Layer 5 of a small transformer language model trained on English Wikipedia (9 layers, counted from 0, width 128).
A neuron's activation on a vector x is GELU(weights . x + bias), where the dot is the dot product.

Input weights of the MLP neurons that the questions are about. A number n stands for (n - 128) times 0.0039.
n74 (bias -0.038): 122, 121, 163, 105, 123, 176, 108, 37, 159, 108, 75, 134, 90, 134, 129, 127, 129, 178, 82, 137, 111, 152, 167, 134, 57, 138, 84, 151, 76, 111, 127, 78, 106, 188, 68, 121, 165, 174, 162, 94, 117, 213, 131, 105, 115, 149, 140, 111, 105, 130, 176, 61, 176, 124, 92, 172, 86, 150, 87, 121, 119, 198, 148, 136, 171, 86, 125, 205, 106, 150, 64, 189, 130, 101, 85, 85, 158, 161, 105, 171, 117, 151, 76, 139, 136, 141, 158, 55, 91, 178, 127, 154, 65, 175, 147, 96, 181, 153, 137, 121, 177, 161, 87, 118, 143, 151, 104, 137, 123, 115, 125, 121, 165, 162, 78, 102, 89, 146, 98, 193, 126, 126, 215, 220, 70, 175, 93, 102
n115 (bias -0.022): 96, 123, 135, 59, 155, 173, 153, 162, 136, 210, 90, 189, 145, 121, 139, 64, 148, 149, 169, 137, 68, 220, 100, 43, 80, 181, 85, 83, 57, 122, 170, 166, 186, 92, 174, 127, 142, 100, 155, 138, 110, 119, 150, 98, 99, 136, 210, 92, 83, 81, 54, 40, 122, 120, 133, 159, 85, 124, 127, 182, 144, 162, 114, 185, 102, 95, 196, 144, 67, 130, 82, 92, 150, 121, 99, 80, 131, 121, 159, 98, 124, 145, 126, 95, 131, 161, 140, 182, 99, 173, 174, 180, 142, 122, 124, 128, 50, 72, 151, 154, 156, 142, 129, 107, 178, 132, 85, 103, 139, 97, 66, 172, 194, 134, 103, 133, 180, 246, 75, 175, 79, 137, 149, 143, 144, 84, 159, 191
n169 (bias -0.064): 172, 90, 197, 101, 192, 112, 193, 68, 241, 158, 79, 171, 235, 92, 117, 156, 59, 184, 154, 131, 106, 129, 133, 88, 116, 93, 114, 147, 117, 99, 198, 57, 126, 180, 134, 112, 95, 121, 203, 73, 143, 134, 87, 200, 88, 130, 136, 183, 88, 166, 168, 77, 164, 73, 68, 112, 149, 153, 119, 177, 102, 132, 177, 84, 91, 106, 196, 152, 91, 42, 103, 132, 84, 143, 109, 126, 163, 118, 177, 117, 231, 201, 88, 94, 106, 199, 139, 116, 107, 131, 162, 187, 164, 164, 114, 168, 59, 186, 163, 166, 157, 143, 130, 88, 128, 136, 114, 81, 90, 77, 206, 127, 146, 127, 118, 60, 72, 182, 137, 140, 152, 170, 103, 107, 39, 156, 100, 172
n272 (bias -0.049): 116, 108, 140, 159, 126, 117, 133, 85, 116, 103, 132, 163, 147, 162, 147, 157, 174, 159, 124, 182, 57, 133, 185, 168, 162, 146, 99, 128, 87, 130, 137, 110, 133, 92, 101, 126, 170, 71, 102, 155, 115, 145, 57, 109, 158, 88, 134, 109, 96, 104, 161, 108, 222, 230, 107, 140, 24, 117, 152, 136, 176, 152, 82, 148, 167, 191, 57, 218, 106, 177, 90, 156, 187, 146, 111, 97, 136, 133, 143, 93, 142, 135, 154, 146, 70, 100, 78, 7, 143, 138, 95, 129, 113, 169, 224, 85, 73, 143, 130, 161, 113, 132, 75, 151, 77, 209, 144, 86, 112, 133, 75, 145, 118, 135, 103, 148, 119, 160, 197, 127, 123, 137, 124, 103, 140, 153, 78, 79
n330 (bias -0.066): 209, 92, 125, 138, 123, 121, 145, 33, 184, 81, 97, 141, 182, 146, 50, 88, 125, 134, 158, 90, 71, 71, 173, 200, 115, 105, 152, 190, 164, 100, 204, 130, 206, 50, 58, 113, 194, 27, 156, 169, 85, 226, 95, 195, 105, 155, 197, 113, 85, 93, 149, 147, 161, 162, 98, 196, 158, 98, 134, 33, 126, 167, 186, 89, 190, 161, 134, 121, 121, 48, 140, 194, 97, 127, 104, 85, 150, 176, 111, 135, 240, 117, 60, 143, 62, 138, 140, 166, 93, 148, 126, 171, 121, 155, 53, 199, 114, 169, 119, 118, 227, 180, 101, 171, 110, 193, 134, 89, 116, 132, 122, 131, 98, 53, 113, 36, 172, 138, 77, 120, 32, 153, 132, 81, 178, 117, 70, 131
n373 (bias -0.049): 134, 106, 74, 37, 111, 175, 113, 129, 135, 108, 87, 127, 172, 208, 86, 105, 171, 168, 99, 91, 77, 74, 170, 198, 141, 95, 157, 196, 133, 109, 151, 147, 148, 179, 148, 68, 178, 127, 139, 134, 80, 155, 170, 222, 146, 126, 142, 194, 182, 121, 88, 168, 182, 107, 62, 170, 109, 91, 98, 105, 142, 191, 105, 182, 168, 100, 85, 87, 137, 93, 159, 156, 125, 173, 171, 133, 158, 176, 136, 92, 126, 47, 99, 126, 138, 128, 62, 69, 155, 132, 175, 105, 144, 78, 124, 81, 115, 176, 133, 127, 112, 158, 132, 136, 141, 159, 26, 50, 140, 141, 109, 86, 144, 157, 136, 102, 115, 95, 125, 131, 69, 185, 145, 99, 97, 211, 181, 106
n376 (bias -0.044): 162, 93, 136, 193, 146, 200, 217, 160, 217, 80, 109, 137, 125, 156, 118, 131, 163, 173, 123, 120, 190, 200, 101, 135, 168, 119, 174, 151, 133, 59, 117, 122, 120, 109, 175, 142, 203, 106, 103, 74, 105, 131, 177, 117, 96, 124, 156, 145, 110, 124, 146, 120, 143, 31, 77, 98, 146, 69, 127, 112, 146, 81, 189, 163, 124, 66, 116, 104, 53, 58, 62, 158, 103, 105, 117, 103, 204, 120, 98, 46, 182, 129, 116, 84, 109, 124, 140, 125, 84, 200, 149, 218, 93, 135, 74, 205, 127, 129, 226, 96, 111, 179, 163, 130, 73, 161, 75, 132, 96, 123, 191, 135, 118, 78, 115, 119, 149, 152, 166, 164, 127, 103, 92, 136, 164, 69, 164, 102
n407 (bias -0.036): 119, 107, 115, 110, 123, 75, 101, 107, 179, 81, 105, 124, 181, 195, 125, 184, 117, 168, 113, 177, 53, 160, 127, 96, 138, 215, 64, 85, 107, 138, 111, 64, 97, 158, 57, 97, 137, 45, 121, 154, 111, 153, 87, 68, 227, 114, 141, 98, 67, 122, 121, 85, 202, 102, 101, 175, 85, 121, 176, 197, 150, 177, 150, 88, 166, 161, 88, 131, 188, 172, 145, 232, 136, 149, 125, 104, 176, 117, 171, 121, 151, 153, 156, 93, 115, 89, 129, 66, 125, 149, 135, 130, 149, 167, 221, 77, 116, 141, 79, 144, 109, 109, 159, 142, 138, 127, 60, 140, 128, 133, 158, 166, 156, 148, 122, 76, 189, 112, 164, 185, 150, 130, 123, 182, 110, 150, 123, 127

Each question shows a token from some text and the vector x that enters the MLP there. A number n stands for (n - 128) times 0.091.

"ow": 125, 189, 141, 128, 120, 142, 128, 121, 120, 116, 126, 114, 144, 124, 156, 141, 125, 109, 121, 135, 126, 129, 117, 140, 136, 127, 120, 114, 124, 112, 117, 123, 117, 133, 130, 126, 115, 148, 137, 113, 141, 123, 131, 128, 129, 134, 128, 116, 118, 126, 149, 121, 127, 124, 114, 129, 127, 119, 140, 131, 130, 134, 147, 124, 138, 129, 119, 123, 136, 116, 120, 115, 123, 144, 141, 153, 134, 121, 135, 122, 124, 126, 137, 129, 125, 130, 131, 146, 121, 124, 116, 125, 119, 117, 124, 129, 128, 128, 123, 124, 126, 125, 135, 143, 122, 121, 143, 123, 124, 114, 141, 130, 132, 122, 119, 118, 105, 128, 135, 131, 140, 142, 111, 123, 129, 130, 130, 129
The most active neuron and its activation: n169, at about 1.5

"C": 139, 176, 143, 125, 123, 124, 137, 115, 141, 121, 122, 134, 123, 122, 143, 144, 128, 131, 115, 133, 144, 115, 127, 131, 142, 120, 143, 118, 130, 128, 109, 120, 129, 138, 120, 148, 130, 131, 122, 109, 122, 124, 141, 116, 111, 127, 144, 123, 137, 125, 141, 126, 129, 141, 115, 110, 140, 116, 125, 126, 128, 134, 125, 106, 142, 132, 116, 133, 131, 121, 129, 125, 130, 140, 114, 148, 138, 129, 137, 109, 135, 123, 140, 125, 129, 119, 137, 127, 131, 107, 118, 106, 116, 141, 134, 123, 153, 111, 134, 125, 135, 125, 133, 130, 125, 111, 124, 135, 127, 133, 134, 117, 121, 117, 126, 143, 119, 119, 131, 114, 127, 131, 142, 117, 133, 123, 124, 133
The neuron with the highest activation: n376

"n": 115, 196, 119, 116, 135, 143, 128, 110, 127, 125, 129, 125, 129, 102, 128, 138, 137, 116, 131, 110, 132, 133, 129, 137, 107, 121, 125, 123, 123, 130, 113, 135, 128, 124, 135, 117, 132, 141, 120, 121, 139, 125, 130, 133, 119, 134, 129, 119, 116, 124, 128, 144, 124, 135, 132, 139, 128, 131, 134, 135, 105, 125, 132, 148, 126, 134, 126, 126, 135, 143, 136, 125, 130, 129, 129, 119, 121, 125, 131, 142, 119, 132, 115, 131, 131, 130, 135, 110, 118, 116, 123, 120, 113, 133, 131, 113, 132, 136, 132, 116, 119, 121, 132, 133, 128, 113, 144, 123, 131, 114, 122, 132, 143, 124, 124, 138, 122, 124, 143, 139, 128, 146, 116, 135, 142, 124, 126, 140
The neuron with the highest activation: n74

"t": 138, 183, 126, 124, 130, 130, 149, 116, 124, 135, 141, 118, 127, 128, 128, 113, 136, 100, 121, 107, 127, 119, 136, 148, 125, 124, 134, 134, 127, 139, 121, 131, 143, 120, 136, 136, 123, 139, 139, 120, 140, 124, 134, 133, 113, 124, 137, 143, 132, 123, 133, 122, 134, 126, 143, 123, 126, 109, 116, 129, 131, 122, 126, 135, 115, 120, 128, 114, 148, 124, 136, 124, 140, 127, 136, 140, 102, 126, 131, 144, 127, 112, 113, 131, 129, 117, 127, 139, 125, 117, 136, 113, 115, 114, 126, 152, 133, 123, 131, 118, 133, 115, 132, 126, 129, 132, 137, 118, 115, 131, 117, 119, 143, 127, 135, 134, 120, 120, 136, 124, 122, 131, 133, 111, 141, 131, 124, 120
The two highest activations, in order: n373, n330

"ar": 131, 188, 136, 137, 136, 120, 124, 112, 139, 132, 109, 134, 135, 119, 129, 128, 131, 120, 115, 117, 137, 128, 124, 133, 111, 133, 122, 137, 128, 152, 113, 137, 121, 142, 141, 131, 126, 135, 111, 128, 127, 123, 141, 110, 122, 118, 118, 111, 128, 117, 149, 131, 133, 116, 134, 136, 127, 131, 141, 126, 117, 119, 137, 131, 118, 131, 133, 101, 129, 134, 122, 123, 135, 157, 126, 140, 148, 126, 130, 121, 143, 124, 139, 118, 130, 127, 121, 133, 141, 124, 130, 123, 135, 128, 129, 117, 128, 129, 134, 134, 107, 126, 128, 137, 133, 108, 130, 126, 127, 129, 124, 125, 138, 117, 125, 110, 105, 129, 126, 128, 126, 131, 132, 123, 117, 125, 135, 125
The neuron with the highest activation: n169

"ub": 135, 174, 139, 147, 120, 126, 139, 122, 140, 124, 127, 124, 130, 131, 135, 153, 124, 125, 106, 121, 138, 136, 136, 128, 112, 135, 121, 123, 137, 148, 110, 136, 136, 138, 121, 149, 122, 126, 95, 120, 118, 135, 136, 117, 111, 126, 124, 123, 126, 119, 142, 119, 142, 143, 143, 124, 131, 136, 129, 128, 127, 127, 153, 142, 133, 113, 125, 121, 136, 105, 113, 123, 130, 126, 119, 133, 136, 113, 128, 118, 109, 116, 124, 122, 122, 139, 114, 130, 136, 124, 131, 133, 116, 120, 121, 120, 126, 125, 142, 141, 124, 122, 126, 140, 127, 113, 135, 124, 125, 136, 143, 132, 129, 121, 127, 124, 114, 132, 123, 124, 137, 139, 137, 117, 123, 121, 139, 114
The most active neuron and its activation: n376, at about 2.4

"ent": 136, 182, 130, 123, 137, 109, 131, 137, 128, 134, 129, 123, 129, 127, 124, 132, 111, 119, 127, 102, 126, 121, 138, 128, 153, 114, 118, 116, 128, 154, 127, 123, 103, 121, 134, 144, 123, 121, 126, 117, 135, 105, 134, 128, 125, 119, 129, 123, 125, 129, 134, 116, 115, 126, 125, 136, 133, 130, 125, 137, 125, 123, 144, 129, 115, 129, 139, 115, 135, 129, 127, 129, 119, 124, 121, 130, 133, 124, 141, 127, 138, 136, 126, 131, 142, 146, 134, 129, 128, 125, 127, 142, 126, 123, 134, 138, 126, 118, 117, 118, 112, 98, 123, 127, 118, 126, 140, 123, 133, 113, 146, 147, 140, 134, 135, 129, 133, 135, 120, 118, 150, 135, 136, 120, 126, 117, 132, 128
The neuron with the highest activation: n169

" an": 122, 217, 125, 130, 121, 132, 138, 120, 131, 138, 138, 112, 129, 119, 124, 124, 135, 108, 118, 133, 120, 124, 128, 139, 129, 131, 120, 134, 128, 141, 119, 126, 116, 131, 120, 121, 126, 129, 129, 122, 137, 121, 130, 125, 127, 129, 130, 127, 136, 137, 123, 140, 130, 122, 122, 124, 131, 116, 121, 136, 130, 114, 135, 137, 129, 127, 127, 133, 133, 120, 137, 138, 110, 138, 116, 131, 126, 118, 135, 132, 125, 133, 124, 114, 126, 133, 138, 121, 134, 125, 130, 116, 134, 129, 132, 129, 123, 130, 124, 131, 134, 121, 136, 134, 115, 106, 131, 121, 118, 113, 131, 121, 134, 128, 135, 126, 136, 108, 135, 132, 129, 130, 129, 138, 138, 116, 130, 132
The neuron with the highest activation: n407

"h": 129, 162, 125, 139, 124, 104, 117, 113, 138, 142, 122, 126, 120, 138, 122, 148, 117, 113, 129, 144, 128, 134, 121, 124, 138, 131, 122, 111, 146, 133, 117, 142, 126, 143, 135, 151, 105, 111, 129, 123, 137, 134, 127, 123, 114, 118, 108, 108, 149, 124, 109, 127, 114, 109, 128, 124, 139, 127, 140, 124, 110, 134, 123, 110, 121, 128, 135, 119, 139, 128, 133, 140, 125, 128, 130, 123, 126, 134, 121, 133, 130, 135, 138, 135, 128, 147, 124, 132, 136, 125, 126, 134, 110, 137, 139, 116, 141, 124, 119, 103, 136, 102, 139, 133, 138, 133, 132, 116, 129, 124, 135, 124, 140, 137, 142, 128, 121, 131, 124, 135, 144, 125, 137, 127, 133, 115, 132, 127
The most active neuron and its activation: n407, at about 1.2

"m": 133, 171, 126, 135, 110, 106, 133, 127, 126, 134, 133, 123, 110, 125, 140, 124, 123, 121, 139, 120, 121, 137, 129, 135, 129, 128, 119, 124, 140, 152, 127, 112, 111, 131, 120, 142, 136, 136, 126, 121, 136, 114, 128, 113, 133, 116, 146, 121, 122, 129, 122, 130, 130, 124, 124, 130, 134, 120, 129, 134, 128, 137, 119, 132, 127, 148, 131, 138, 127, 132, 134, 117, 138, 140, 132, 137, 120, 124, 139, 121, 116, 126, 132, 139, 126, 136, 152, 120, 125, 134, 109, 132, 135, 114, 140, 119, 122, 130, 106, 114, 140, 80, 125, 115, 123, 135, 133, 126, 142, 127, 117, 144, 121, 130, 142, 128, 132, 129, 129, 129, 147, 138, 133, 107, 126, 122, 125, 126
The most active neuron and its activation: n272, at about 1.5